Layer 3 of a small transformer language model trained on English Wikipedia (21 layers, counted from 0, width 96).
Take only the direct path to the model's output, skipping the later layers: a vector added to the residual stream pushes a token's score in proportion to its dot product with that token's output vector.

Output vectors of the tokens that the questions are about. A number n stands for (n - 128) times 0.013.
" review": 154, 144, 94, 133, 102, 98, 81, 143, 136, 148, 128, 133, 128, 154, 109, 115, 67, 147, 143, 83, 198, 180, 90, 108, 175, 149, 64, 172, 187, 118, 140, 116, 84, 132, 120, 130, 163, 124, 124, 141, 168, 123, 53, 183, 119, 123, 137, 109, 122, 88, 194, 170, 133, 143, 127, 164, 123, 148, 70, 134, 118, 157, 97, 133, 128, 126, 141, 51, 98, 168, 98, 63, 142, 123, 191, 132, 125, 113, 80, 102, 98, 158, 140, 118, 130, 163, 168, 144, 88, 121, 138, 82, 109, 128, 164, 164
"urs": 176, 117, 150, 155, 107, 112, 108, 93, 156, 141, 121, 129, 132, 113, 68, 99, 127, 149, 149, 84, 150, 142, 122, 129, 105, 118, 50, 90, 124, 93, 113, 169, 136, 116, 95, 158, 91, 128, 166, 101, 115, 126, 125, 135, 181, 150, 97, 134, 146, 98, 144, 115, 149, 173, 134, 102, 136, 197, 109, 128, 65, 146, 122, 105, 114, 168, 161, 120, 184, 163, 140, 185, 219, 145, 125, 109, 124, 126, 106, 127, 146, 114, 142, 128, 159, 198, 100, 110, 59, 141, 149, 80, 125, 129, 78, 93
"ince": 136, 179, 122, 153, 143, 108, 98, 106, 180, 135, 157, 82, 149, 171, 118, 159, 128, 113, 61, 108, 183, 153, 151, 130, 115, 99, 134, 117, 180, 108, 95, 73, 111, 161, 161, 102, 109, 57, 149, 129, 176, 156, 153, 136, 161, 108, 66, 147, 115, 78, 122, 129, 104, 91, 169, 105, 129, 147, 160, 131, 80, 214, 129, 95, 110, 159, 149, 152, 131, 163, 75, 130, 187, 111, 180, 82, 97, 137, 70, 135, 156, 130, 140, 66, 108, 109, 75, 182, 146, 120, 151, 141, 108, 136, 91, 132
"ty": 154, 104, 96, 121, 98, 173, 145, 136, 143, 197, 82, 140, 139, 176, 88, 73, 148, 144, 62, 112, 125, 119, 126, 123, 149, 114, 188, 169, 190, 132, 186, 130, 167, 132, 99, 121, 169, 103, 106, 105, 103, 86, 111, 118, 131, 144, 120, 104, 150, 86, 92, 95, 122, 66, 196, 169, 83, 145, 114, 111, 207, 140, 158, 149, 108, 159, 193, 35, 124, 82, 107, 123, 113, 72, 194, 158, 96, 132, 176, 147, 136, 129, 113, 154, 72, 91, 104, 175, 75, 156, 189, 75, 141, 127, 151, 91
" class": 137, 155, 141, 93, 97, 109, 112, 133, 139, 135, 106, 147, 141, 106, 167, 101, 125, 131, 129, 102, 122, 128, 108, 116, 137, 141, 161, 151, 90, 144, 145, 175, 134, 126, 168, 100, 132, 139, 116, 116, 135, 145, 84, 123, 135, 128, 114, 114, 97, 106, 152, 142, 120, 118, 100, 138, 137, 101, 125, 137, 128, 110, 123, 118, 131, 115, 129, 115, 162, 134, 172, 121, 138, 100, 153, 118, 138, 130, 139, 125, 125, 116, 90, 136, 113, 152, 155, 165, 120, 128, 144, 90, 145, 124, 140, 136
"rote": 141, 194, 127, 29, 131, 185, 110, 78, 156, 186, 47, 81, 135, 178, 55, 140, 116, 62, 136, 115, 168, 122, 186, 151, 135, 131, 75, 126, 192, 125, 147, 137, 117, 160, 77, 195, 104, 123, 175, 35, 140, 137, 128, 218, 181, 143, 182, 98, 127, 40, 178, 160, 118, 162, 162, 205, 90, 110, 205, 175, 89, 140, 128, 105, 118, 133, 157, 113, 99, 90, 103, 116, 59, 115, 148, 109, 85, 137, 98, 121, 78, 141, 113, 144, 132, 179, 131, 138, 123, 128, 122, 106, 112, 166, 73, 97
" History": 131, 132, 173, 92, 149, 128, 85, 126, 150, 135, 131, 92, 158, 149, 111, 101, 110, 94, 96, 43, 153, 156, 121, 163, 138, 87, 157, 122, 132, 93, 143, 126, 139, 126, 153, 109, 130, 132, 103, 108, 165, 120, 98, 180, 142, 93, 114, 145, 111, 91, 128, 163, 117, 162, 156, 148, 104, 157, 121, 117, 186, 140, 128, 117, 119, 195, 111, 78, 184, 107, 100, 109, 212, 74, 178, 90, 152, 112, 113, 112, 111, 179, 114, 140, 180, 96, 164, 150, 116, 134, 85, 75, 142, 123, 108, 142
"ceed": 91, 166, 132, 103, 207, 118, 109, 144, 132, 137, 184, 112, 120, 171, 82, 104, 96, 125, 102, 132, 116, 157, 180, 122, 113, 64, 121, 122, 126, 160, 105, 67, 130, 160, 150, 153, 114, 149, 101, 103, 157, 165, 128, 120, 156, 122, 90, 122, 149, 89, 98, 130, 160, 78, 170, 117, 121, 188, 154, 157, 121, 136, 93, 95, 90, 107, 165, 73, 181, 131, 97, 126, 143, 90, 169, 109, 147, 144, 110, 128, 154, 108, 101, 112, 202, 124, 113, 141, 36, 150, 178, 92, 90, 172, 154, 156
"istry": 157, 101, 129, 59, 140, 126, 116, 120, 170, 154, 96, 77, 72, 199, 54, 115, 109, 125, 139, 80, 148, 170, 148, 113, 121, 81, 89, 147, 145, 116, 115, 156, 142, 149, 180, 136, 104, 87, 126, 138, 113, 114, 85, 175, 187, 156, 94, 142, 78, 73, 139, 118, 213, 113, 152, 184, 57, 213, 173, 179, 116, 121, 137, 154, 148, 155, 146, 138, 207, 76, 94, 114, 142, 74, 175, 158, 95, 96, 123, 125, 99, 158, 132, 107, 139, 85, 97, 169, 157, 134, 147, 95, 134, 119, 93, 127
"very": 165, 127, 224, 151, 122, 145, 129, 110, 188, 165, 118, 92, 174, 112, 99, 60, 112, 103, 33, 77, 93, 154, 108, 114, 118, 123, 91, 164, 143, 78, 151, 94, 70, 132, 178, 216, 139, 138, 126, 29, 91, 85, 76, 112, 159, 80, 92, 82, 122, 133, 158, 129, 157, 88, 101, 97, 118, 193, 176, 164, 82, 162, 114, 118, 111, 161, 179, 90, 129, 86, 73, 151, 212, 165, 181, 104, 171, 157, 110, 125, 150, 163, 158, 115, 190, 174, 99, 143, 115, 163, 167, 106, 77, 138, 143, 136
"idae": 113, 153, 167, 54, 116, 163, 156, 110, 162, 130, 86, 85, 181, 137, 119, 139, 128, 73, 34, 58, 174, 167, 187, 118, 148, 80, 132, 99, 156, 185, 200, 97, 117, 133, 188, 165, 177, 78, 212, 101, 168, 133, 151, 174, 122, 131, 139, 145, 94, 113, 176, 136, 99, 127, 106, 95, 66, 169, 154, 113, 142, 164, 97, 101, 79, 161, 156, 131, 134, 114, 141, 138, 173, 95, 147, 141, 122, 68, 101, 123, 130, 80, 145, 100, 199, 100, 138, 122, 122, 145, 110, 84, 95, 134, 80, 89
" Years": 121, 75, 193, 112, 127, 101, 124, 99, 109, 121, 108, 108, 166, 181, 67, 120, 130, 106, 146, 105, 131, 169, 87, 125, 136, 76, 48, 131, 154, 77, 142, 116, 90, 130, 198, 113, 75, 140, 117, 81, 163, 159, 121, 133, 151, 150, 139, 166, 162, 147, 115, 193, 155, 132, 152, 187, 114, 100, 111, 140, 167, 155, 143, 166, 125, 127, 154, 71, 197, 130, 85, 123, 160, 139, 140, 118, 138, 10, 107, 116, 118, 171, 100, 119, 148, 126, 95, 125, 140, 158, 132, 88, 136, 170, 146, 101

Output weights of attention head 1. The head adds the sum of these rows, row i times number i of z. A number n stands for (n - 128) times 0.0042.
o0: 91, 156, 81, 139, 128, 70, 114, 119, 63, 147, 132, 148, 124, 124, 99, 138, 129, 89, 108, 129, 122, 118, 117, 110, 121, 133, 115, 114, 92, 126, 147, 130, 109, 162, 115, 147, 131, 107, 123, 86, 127, 189, 132, 159, 144, 153, 88, 122, 96, 198, 121, 118, 151, 114, 88, 123, 93, 161, 161, 182, 102, 135, 170, 135, 104, 198, 174, 98, 99, 114, 150, 87, 126, 155, 117, 96, 160, 129, 123, 146, 140, 92, 113, 167, 149, 122, 120, 180, 177, 113, 162, 173, 136, 151, 75, 112
o1: 116, 128, 136, 126, 61, 128, 69, 137, 133, 100, 211, 137, 79, 108, 99, 138, 148, 151, 126, 99, 126, 84, 96, 106, 176, 164, 118, 131, 127, 144, 167, 141, 122, 119, 117, 117, 140, 169, 51, 144, 160, 160, 113, 123, 127, 114, 154, 81, 136, 92, 153, 133, 63, 142, 137, 170, 118, 106, 137, 141, 112, 129, 140, 154, 170, 100, 79, 143, 155, 136, 210, 139, 110, 94, 146, 115, 58, 97, 182, 92, 86, 189, 173, 116, 130, 141, 160, 117, 145, 140, 119, 133, 126, 85, 173, 143
o2: 186, 146, 123, 147, 161, 106, 123, 113, 114, 139, 77, 171, 138, 127, 130, 76, 91, 126, 125, 124, 149, 65, 217, 160, 126, 123, 133, 198, 82, 166, 101, 153, 118, 96, 177, 115, 151, 163, 138, 197, 152, 65, 110, 128, 126, 115, 123, 110, 95, 119, 133, 106, 126, 139, 142, 113, 108, 84, 126, 126, 121, 105, 124, 146, 164, 149, 150, 97, 89, 144, 113, 149, 177, 106, 139, 141, 92, 134, 156, 160, 133, 124, 152, 71, 70, 126, 136, 159, 40, 163, 172, 160, 96, 109, 116, 76
o3: 137, 160, 113, 111, 164, 116, 126, 119, 131, 93, 121, 141, 102, 152, 167, 89, 115, 138, 106, 144, 167, 135, 132, 147, 130, 142, 165, 95, 71, 114, 122, 169, 163, 106, 103, 132, 121, 154, 110, 148, 135, 124, 118, 148, 150, 127, 153, 100, 81, 130, 101, 68, 79, 180, 111, 116, 91, 110, 147, 106, 96, 160, 176, 126, 143, 116, 110, 164, 118, 139, 171, 105, 91, 146, 179, 150, 171, 143, 196, 159, 141, 164, 72, 72, 130, 170, 180, 153, 89, 70, 120, 119, 90, 117, 88, 109
o4: 128, 151, 121, 92, 109, 82, 118, 117, 131, 124, 116, 135, 137, 121, 172, 140, 150, 167, 75, 90, 116, 86, 137, 142, 158, 142, 168, 112, 136, 94, 156, 131, 148, 150, 89, 68, 45, 122, 158, 109, 146, 152, 142, 155, 129, 127, 120, 118, 171, 120, 128, 137, 83, 120, 119, 69, 193, 92, 160, 125, 193, 164, 106, 48, 110, 143, 134, 107, 147, 166, 151, 136, 152, 116, 114, 155, 156, 126, 113, 100, 155, 182, 134, 100, 149, 127, 122, 180, 122, 130, 145, 147, 74, 75, 119, 151
o5: 167, 105, 150, 110, 104, 106, 121, 94, 145, 159, 94, 114, 118, 107, 140, 157, 169, 156, 212, 146, 74, 134, 128, 132, 91, 111, 126, 121, 172, 127, 130, 120, 144, 100, 100, 173, 84, 135, 139, 114, 108, 86, 137, 146, 96, 153, 86, 126, 143, 102, 152, 165, 129, 107, 86, 167, 155, 93, 68, 150, 151, 149, 156, 153, 111, 104, 133, 166, 131, 154, 155, 107, 163, 79, 97, 123, 92, 110, 127, 208, 84, 132, 158, 135, 115, 111, 125, 150, 149, 102, 155, 135, 105, 113, 147, 112
o6: 163, 158, 152, 171, 118, 131, 127, 144, 142, 134, 95, 113, 151, 117, 102, 138, 131, 137, 141, 87, 138, 124, 90, 86, 101, 155, 104, 119, 112, 152, 76, 97, 110, 131, 123, 144, 110, 133, 157, 190, 140, 141, 138, 163, 109, 112, 130, 120, 134, 157, 118, 155, 116, 125, 140, 158, 119, 121, 131, 153, 147, 162, 98, 84, 109, 156, 97, 131, 111, 119, 90, 164, 146, 86, 141, 163, 140, 132, 127, 140, 115, 163, 149, 123, 131, 136, 110, 123, 122, 113, 111, 124, 165, 122, 83, 77
o7: 129, 95, 68, 109, 137, 119, 113, 112, 89, 96, 155, 135, 121, 134, 138, 112, 65, 131, 127, 146, 132, 148, 121, 122, 138, 148, 133, 86, 133, 108, 119, 153, 133, 154, 85, 200, 156, 150, 139, 103, 123, 131, 132, 99, 177, 159, 154, 141, 94, 123, 182, 86, 141, 73, 99, 110, 166, 113, 65, 122, 75, 136, 113, 150, 137, 164, 91, 148, 121, 153, 137, 100, 174, 165, 110, 93, 117, 148, 172, 202, 105, 137, 165, 128, 109, 114, 135, 107, 129, 154, 137, 183, 160, 106, 134, 100
o8: 109, 174, 88, 145, 113, 100, 136, 124, 100, 146, 102, 136, 141, 148, 170, 103, 118, 92, 146, 166, 155, 146, 136, 118, 100, 87, 161, 134, 80, 134, 73, 107, 198, 71, 175, 52, 172, 111, 172, 143, 102, 116, 111, 79, 134, 100, 135, 123, 117, 98, 142, 111, 139, 160, 141, 136, 113, 172, 129, 135, 103, 124, 149, 104, 118, 160, 122, 118, 150, 115, 137, 121, 178, 108, 115, 133, 146, 207, 103, 145, 163, 160, 167, 85, 125, 153, 125, 154, 119, 125, 151, 67, 130, 115, 94, 132
o9: 180, 138, 177, 144, 112, 114, 146, 109, 130, 152, 73, 133, 112, 116, 106, 115, 136, 85, 133, 127, 177, 126, 136, 137, 126, 156, 170, 136, 85, 126, 139, 163, 111, 143, 139, 143, 109, 163, 125, 170, 155, 108, 77, 152, 99, 57, 125, 103, 172, 96, 120, 132, 105, 156, 126, 125, 111, 89, 124, 122, 143, 115, 125, 147, 126, 145, 141, 128, 134, 162, 124, 137, 147, 135, 92, 76, 102, 99, 139, 93, 117, 145, 154, 87, 118, 139, 150, 128, 90, 160, 127, 129, 116, 155, 146, 148
o10: 144, 97, 99, 90, 129, 136, 134, 124, 14, 112, 95, 163, 100, 46, 138, 172, 104, 182, 157, 137, 155, 128, 165, 178, 164, 142, 166, 62, 139, 137, 113, 160, 128, 65, 139, 120, 131, 165, 159, 126, 65, 95, 111, 121, 104, 76, 117, 101, 117, 113, 118, 126, 162, 57, 126, 160, 75, 146, 148, 175, 159, 152, 121, 114, 175, 94, 116, 185, 202, 128, 118, 113, 159, 150, 91, 74, 126, 127, 101, 121, 111, 127, 158, 125, 82, 172, 143, 155, 117, 145, 131, 114, 126, 185, 165, 165
o11: 104, 108, 120, 215, 147, 86, 173, 133, 96, 119, 166, 103, 132, 106, 143, 126, 118, 153, 98, 122, 116, 107, 71, 105, 135, 136, 109, 182, 102, 94, 83, 160, 109, 109, 126, 97, 154, 168, 65, 130, 75, 112, 153, 87, 110, 93, 146, 129, 140, 142, 164, 153, 101, 145, 125, 131, 145, 116, 115, 132, 144, 137, 113, 151, 138, 116, 130, 92, 145, 143, 121, 104, 184, 87, 149, 107, 131, 137, 110, 113, 103, 193, 84, 174, 167, 139, 168, 104, 133, 124, 117, 164, 141, 163, 161, 158
o12: 119, 114, 151, 197, 153, 150, 150, 91, 128, 134, 147, 157, 144, 149, 133, 107, 112, 116, 117, 143, 81, 114, 144, 117, 155, 118, 82, 88, 117, 140, 162, 134, 143, 125, 117, 121, 197, 92, 170, 169, 144, 98, 113, 192, 72, 158, 95, 113, 164, 97, 119, 82, 125, 135, 154, 134, 132, 133, 120, 155, 159, 143, 123, 138, 120, 79, 124, 118, 100, 97, 134, 162, 154, 168, 111, 117, 114, 193, 114, 115, 119, 149, 105, 91, 124, 139, 59, 150, 89, 144, 113, 138, 111, 118, 123, 103
o13: 140, 105, 136, 124, 70, 165, 134, 84, 120, 128, 153, 121, 146, 160, 138, 131, 159, 118, 107, 135, 157, 112, 143, 102, 115, 105, 118, 163, 130, 85, 130, 139, 107, 147, 106, 89, 93, 129, 169, 90, 177, 83, 142, 193, 117, 106, 108, 129, 133, 133, 186, 174, 140, 153, 107, 131, 141, 147, 148, 203, 98, 134, 118, 151, 94, 106, 96, 102, 94, 122, 145, 139, 157, 143, 150, 135, 120, 104, 105, 94, 112, 100, 146, 146, 102, 145, 136, 168, 116, 144, 88, 63, 148, 153, 126, 139
o14: 138, 128, 129, 84, 153, 98, 97, 171, 84, 127, 106, 157, 54, 167, 155, 125, 137, 157, 134, 145, 83, 105, 136, 148, 103, 116, 149, 140, 178, 85, 166, 134, 52, 186, 156, 129, 106, 193, 81, 75, 75, 148, 170, 129, 158, 152, 133, 154, 132, 169, 197, 159, 126, 89, 117, 199, 123, 82, 113, 102, 113, 107, 131, 120, 82, 176, 122, 117, 112, 122, 143, 151, 124, 63, 125, 56, 89, 101, 164, 151, 99, 185, 115, 145, 120, 89, 179, 63, 173, 107, 108, 155, 157, 86, 180, 161
o15: 98, 154, 117, 132, 93, 109, 104, 139, 127, 79, 195, 137, 160, 61, 169, 146, 141, 144, 112, 167, 108, 132, 118, 129, 132, 92, 134, 113, 160, 108, 92, 94, 55, 175, 164, 144, 111, 115, 127, 113, 138, 137, 127, 127, 132, 129, 167, 110, 120, 194, 117, 157, 123, 64, 127, 152, 148, 147, 128, 108, 97, 150, 99, 78, 105, 172, 111, 119, 113, 93, 107, 68, 145, 129, 138, 157, 176, 81, 153, 187, 106, 160, 96, 188, 129, 125, 137, 101, 137, 151, 91, 115, 161, 134, 174, 145
o16: 114, 144, 156, 166, 202, 115, 158, 150, 164, 83, 152, 115, 164, 128, 145, 134, 85, 73, 179, 141, 131, 108, 120, 97, 155, 116, 105, 163, 160, 150, 121, 124, 131, 95, 114, 108, 133, 118, 151, 103, 131, 149, 130, 137, 102, 155, 119, 111, 129, 116, 127, 119, 139, 185, 105, 183, 135, 119, 161, 134, 119, 168, 121, 127, 170, 59, 116, 118, 91, 129, 104, 117, 98, 155, 114, 73, 117, 167, 130, 156, 127, 116, 148, 136, 107, 104, 120, 149, 142, 59, 143, 111, 126, 86, 109, 104
o17: 186, 101, 116, 116, 115, 119, 140, 106, 145, 154, 138, 148, 96, 151, 108, 116, 95, 141, 120, 147, 162, 141, 126, 111, 123, 149, 97, 157, 77, 101, 115, 150, 133, 99, 115, 112, 151, 133, 145, 115, 141, 127, 101, 138, 152, 129, 101, 141, 103, 122, 95, 162, 137, 78, 151, 120, 155, 142, 167, 143, 153, 88, 123, 111, 118, 121, 169, 88, 162, 144, 96, 140, 101, 141, 153, 100, 134, 71, 179, 155, 135, 171, 56, 179, 84, 145, 107, 103, 154, 162, 132, 147, 119, 148, 136, 105
o18: 127, 177, 109, 155, 149, 208, 112, 148, 118, 110, 135, 149, 119, 167, 151, 140, 119, 118, 85, 129, 76, 121, 112, 134, 106, 118, 113, 133, 86, 102, 125, 146, 81, 92, 116, 139, 158, 118, 110, 105, 108, 136, 88, 101, 105, 97, 125, 84, 123, 140, 102, 106, 155, 172, 123, 95, 136, 138, 107, 176, 129, 166, 140, 163, 177, 100, 154, 105, 180, 108, 56, 121, 145, 170, 140, 146, 177, 156, 137, 111, 127, 177, 126, 95, 205, 156, 79, 146, 124, 96, 115, 134, 125, 136, 109, 124
o19: 113, 90, 155, 156, 121, 123, 118, 168, 161, 138, 124, 126, 179, 119, 132, 156, 91, 160, 141, 123, 138, 95, 49, 135, 161, 111, 100, 125, 142, 101, 116, 109, 86, 130, 147, 113, 117, 152, 106, 121, 184, 125, 158, 158, 67, 112, 131, 126, 141, 124, 101, 98, 145, 89, 156, 202, 151, 165, 124, 114, 183, 173, 134, 55, 91, 90, 137, 130, 90, 126, 143, 114, 106, 174, 133, 126, 135, 186, 135, 97, 150, 81, 182, 118, 123, 155, 161, 100, 93, 163, 141, 150, 71, 138, 94, 99
o20: 171, 130, 142, 101, 91, 159, 133, 105, 139, 136, 157, 161, 95, 153, 112, 150, 126, 130, 109, 113, 130, 129, 162, 86, 118, 106, 122, 180, 85, 139, 159, 160, 127, 96, 97, 98, 109, 55, 176, 135, 117, 164, 125, 129, 202, 131, 107, 94, 130, 117, 143, 131, 160, 109, 117, 128, 151, 117, 136, 98, 112, 67, 144, 100, 106, 144, 63, 110, 116, 139, 93, 152, 120, 155, 127, 116, 109, 118, 129, 128, 194, 135, 150, 150, 124, 158, 125, 129, 148, 175, 183, 138, 110, 123, 110, 100
o21: 114, 111, 116, 171, 104, 114, 146, 136, 135, 170, 101, 161, 92, 126, 82, 139, 116, 132, 172, 113, 122, 99, 112, 138, 127, 165, 127, 140, 122, 112, 104, 141, 135, 144, 134, 139, 148, 114, 124, 169, 92, 110, 156, 112, 182, 134, 141, 122, 141, 127, 135, 116, 147, 105, 122, 127, 178, 105, 118, 140, 135, 137, 158, 105, 114, 102, 129, 135, 126, 144, 158, 113, 152, 136, 106, 113, 107, 146, 145, 93, 120, 128, 156, 130, 87, 117, 162, 107, 116, 110, 135, 114, 82, 165, 118, 109
o22: 137, 106, 110, 149, 98, 185, 163, 119, 104, 105, 155, 98, 135, 136, 85, 143, 114, 109, 129, 152, 165, 122, 145, 85, 119, 122, 135, 127, 111, 98, 157, 182, 126, 98, 128, 159, 141, 143, 119, 137, 132, 124, 125, 144, 83, 89, 71, 119, 121, 105, 128, 156, 87, 145, 163, 167, 120, 123, 135, 131, 180, 163, 164, 121, 166, 81, 122, 152, 119, 120, 145, 149, 98, 100, 151, 101, 147, 117, 167, 116, 97, 123, 148, 125, 127, 124, 123, 112, 129, 122, 96, 130, 140, 146, 109, 118
o23: 142, 81, 139, 83, 176, 74, 112, 149, 151, 174, 124, 146, 188, 134, 152, 138, 163, 138, 141, 155, 121, 94, 113, 114, 152, 91, 170, 81, 98, 100, 145, 165, 153, 160, 158, 93, 101, 127, 109, 116, 112, 117, 133, 122, 150, 112, 129, 147, 155, 86, 99, 169, 144, 130, 146, 139, 112, 140, 123, 132, 122, 117, 109, 149, 100, 155, 121, 102, 176, 117, 116, 151, 147, 89, 98, 63, 101, 189, 119, 127, 143, 180, 166, 110, 121, 109, 92, 113, 158, 128, 125, 137, 103, 85, 126, 107
o24: 105, 111, 89, 86, 129, 138, 125, 102, 86, 118, 114, 133, 190, 129, 141, 163, 99, 169, 194, 121, 139, 130, 89, 104, 159, 168, 129, 64, 125, 71, 122, 173, 115, 183, 154, 125, 137, 120, 90, 138, 116, 127, 154, 142, 163, 95, 130, 108, 90, 154, 141, 108, 97, 147, 145, 104, 93, 137, 162, 113, 129, 161, 164, 177, 110, 90, 40, 149, 145, 104, 130, 135, 134, 114, 106, 123, 106, 151, 132, 139, 139, 153, 119, 86, 167, 132, 159, 92, 125, 175, 135, 162, 115, 122, 168, 89
o25: 120, 143, 130, 169, 127, 155, 88, 93, 93, 167, 67, 135, 168, 123, 198, 142, 118, 141, 135, 93, 111, 121, 130, 100, 121, 97, 125, 134, 96, 101, 82, 87, 136, 114, 116, 85, 166, 152, 93, 99, 132, 119, 107, 119, 117, 80, 130, 137, 134, 87, 162, 108, 152, 152, 153, 113, 125, 108, 87, 99, 177, 166, 118, 143, 172, 111, 116, 162, 132, 166, 85, 128, 146, 133, 135, 80, 97, 168, 139, 119, 62, 181, 133, 169, 115, 111, 192, 102, 163, 151, 143, 103, 184, 117, 175, 187
o26: 131, 141, 128, 122, 153, 93, 105, 80, 100, 154, 127, 153, 156, 125, 110, 123, 117, 117, 133, 187, 57, 177, 167, 136, 140, 110, 110, 121, 155, 129, 146, 106, 92, 127, 79, 141, 137, 134, 98, 157, 153, 86, 112, 87, 155, 190, 106, 123, 116, 96, 98, 163, 144, 85, 154, 127, 115, 92, 107, 121, 149, 108, 116, 119, 151, 149, 130, 122, 116, 137, 150, 145, 124, 125, 76, 160, 86, 137, 142, 138, 152, 178, 117, 150, 151, 99, 162, 139, 177, 150, 180, 121, 121, 97, 52, 162
o27: 111, 157, 132, 167, 125, 129, 103, 59, 83, 130, 113, 97, 125, 128, 122, 101, 193, 156, 148, 160, 142, 158, 164, 172, 82, 139, 178, 148, 107, 164, 133, 93, 137, 78, 162, 180, 101, 137, 86, 112, 133, 130, 116, 84, 128, 130, 135, 124, 146, 161, 133, 148, 180, 109, 123, 126, 49, 183, 90, 115, 45, 148, 102, 141, 143, 154, 95, 167, 180, 75, 72, 62, 147, 151, 132, 152, 169, 148, 108, 136, 170, 97, 93, 148, 134, 161, 92, 125, 128, 112, 88, 86, 173, 109, 139, 161
o28: 111, 100, 121, 63, 110, 134, 128, 174, 113, 131, 100, 159, 95, 120, 98, 155, 149, 144, 141, 77, 119, 63, 158, 119, 110, 148, 152, 122, 118, 134, 135, 132, 150, 158, 166, 147, 123, 142, 95, 165, 110, 171, 135, 168, 192, 93, 114, 89, 103, 122, 85, 111, 143, 119, 111, 165, 119, 157, 122, 141, 120, 128, 121, 147, 167, 139, 125, 138, 151, 110, 148, 133, 166, 119, 108, 139, 115, 108, 121, 130, 122, 89, 140, 167, 62, 69, 187, 147, 163, 88, 112, 136, 125, 100, 132, 159
o29: 142, 87, 158, 122, 147, 175, 147, 179, 131, 189, 109, 99, 115, 73, 169, 109, 70, 90, 166, 249, 149, 139, 92, 146, 139, 203, 164, 175, 152, 114, 95, 127, 133, 127, 94, 109, 115, 152, 157, 137, 137, 149, 81, 144, 173, 138, 127, 102, 139, 125, 137, 141, 144, 85, 112, 181, 165, 112, 186, 127, 98, 114, 126, 101, 87, 112, 120, 110, 81, 177, 113, 133, 74, 112, 90, 34, 68, 115, 122, 91, 77, 163, 120, 86, 158, 123, 132, 117, 102, 194, 119, 114, 134, 150, 147, 105
o30: 97, 101, 100, 127, 52, 150, 127, 123, 122, 110, 152, 129, 109, 158, 89, 123, 91, 127, 149, 138, 163, 154, 81, 102, 134, 112, 135, 123, 104, 91, 156, 153, 146, 107, 122, 57, 146, 129, 159, 118, 161, 82, 109, 121, 149, 93, 167, 98, 152, 142, 145, 129, 156, 164, 132, 52, 158, 136, 140, 118, 129, 124, 117, 161, 147, 122, 143, 122, 194, 125, 118, 106, 170, 148, 131, 142, 115, 164, 104, 139, 126, 144, 142, 73, 121, 119, 150, 128, 129, 67, 191, 85, 146, 144, 156, 158
o31: 140, 120, 179, 50, 153, 182, 96, 142, 118, 140, 90, 140, 119, 66, 112, 116, 187, 149, 111, 74, 147, 141, 103, 170, 99, 110, 131, 104, 164, 118, 157, 153, 171, 128, 126, 144, 134, 171, 111, 84, 87, 101, 134, 113, 138, 99, 178, 123, 117, 131, 116, 112, 179, 135, 96, 159, 118, 140, 134, 137, 152, 165, 82, 118, 143, 108, 102, 138, 194, 70, 95, 144, 110, 69, 109, 174, 101, 136, 131, 188, 125, 87, 150, 139, 135, 116, 188, 122, 92, 134, 123, 141, 126, 131, 145, 107

Each question shows a token from some text and the vector z that the head gathered there. A number n stands for (n - 128) times 0.011.

"w": 101, 125, 149, 126, 147, 142, 137, 122, 150, 133, 117, 113, 119, 123, 114, 123, 121, 143, 105, 118, 138, 128, 114, 148, 128, 141, 147, 123, 114, 135, 118, 131
Which three tokens does it push up most, strongest first? "ty", "ince", "urs"

"app": 138, 118, 136, 136, 125, 128, 146, 101, 146, 127, 136, 129, 137, 123, 129, 123, 118, 133, 118, 121, 119, 146, 125, 104, 119, 135, 143, 137, 148, 111, 125, 109
Which of these tokens does it push up most? "istry"

",": 154, 132, 147, 166, 109, 139, 140, 90, 163, 133, 134, 118, 146, 132, 87, 105, 124, 98, 162, 121, 74, 119, 139, 96, 143, 135, 138, 156, 131, 110, 145, 158
Pushed down most: " Years"

"ail": 111, 152, 133, 127, 129, 158, 130, 98, 160, 155, 156, 114, 82, 106, 149, 94, 119, 138, 133, 112, 132, 128, 144, 161, 131, 134, 155, 130, 176, 132, 165, 140
Pushed down most: "very"

".": 145, 152, 88, 139, 103, 102, 153, 102, 134, 139, 142, 149, 128, 135, 92, 141, 118, 111, 156, 105, 105, 129, 135, 108, 123, 140, 140, 151, 145, 102, 148, 112
Which of these tokens does it push up most? " History"

"ently": 148, 125, 126, 116, 142, 144, 134, 109, 148, 132, 156, 121, 121, 132, 108, 137, 133, 125, 151, 133, 106, 120, 116, 136, 101, 125, 126, 171, 124, 128, 127, 133
Which of these tokens does it push up most? "very"

"Pl": 73, 86, 149, 165, 145, 129, 151, 153, 189, 142, 160, 111, 150, 91, 116, 181, 183, 86, 142, 112, 121, 134, 141, 151, 123, 107, 140, 169, 141, 117, 155, 100
Which of these tokens does it push up most? "ince"

" al": 113, 126, 154, 149, 129, 119, 137, 129, 164, 136, 139, 116, 139, 124, 110, 138, 130, 123, 138, 110, 127, 124, 131, 131, 124, 130, 125, 145, 123, 129, 124, 113
Which two tokens does it push up most, strongest first? "ince", "urs"

"-": 130, 154, 125, 108, 115, 153, 181, 120, 170, 165, 134, 119, 146, 195, 98, 95, 118, 109, 109, 115, 125, 156, 158, 124, 181, 135, 144, 131, 64, 116, 116, 147
Which two tokens does it push up most, strongest first? "urs", "rote"

"aking": 134, 118, 149, 139, 123, 125, 125, 112, 142, 127, 109, 154, 123, 126, 136, 116, 116, 125, 135, 126, 111, 116, 122, 126, 122, 157, 127, 127, 113, 112, 116, 121
Pushed down most: "rote"

"a": 139, 109, 167, 112, 123, 130, 126, 115, 157, 142, 136, 122, 116, 107, 98, 89, 136, 137, 116, 106, 122, 130, 115, 142, 107, 154, 145, 125, 129, 128, 128, 118
Which of these tokens does it push up most? "ty"

" line": 95, 148, 143, 129, 128, 141, 114, 114, 161, 144, 124, 151, 122, 143, 125, 117, 117, 140, 132, 131, 136, 128, 136, 140, 122, 162, 136, 129, 124, 124, 162, 104
Which of these tokens does it push up most? " review"

"′": 124, 167, 62, 70, 123, 134, 102, 99, 105, 106, 99, 151, 74, 133, 192, 190, 104, 151, 89, 153, 140, 94, 122, 134, 95, 130, 155, 156, 117, 177, 85, 127
Which of these tokens does it push up most? " Years"

" and": 125, 146, 135, 143, 122, 113, 120, 112, 129, 136, 130, 109, 146, 140, 100, 105, 142, 130, 139, 118, 121, 119, 139, 131, 115, 131, 129, 140, 120, 140, 116, 141
Which of these tokens does it push up most? "rote"

")": 118, 138, 108, 110, 129, 137, 113, 122, 128, 101, 104, 146, 105, 126, 137, 158, 115, 119, 105, 148, 139, 112, 117, 112, 113, 116, 138, 151, 106, 132, 113, 128
Which three tokens does it push up most, strongest first? " Years", "ceed", "very"

"all": 125, 125, 132, 123, 124, 129, 125, 118, 137, 118, 148, 141, 126, 131, 118, 133, 118, 136, 132, 127, 121, 123, 126, 118, 121, 134, 123, 155, 125, 121, 131, 130
Which of these tokens does it push up most? "very"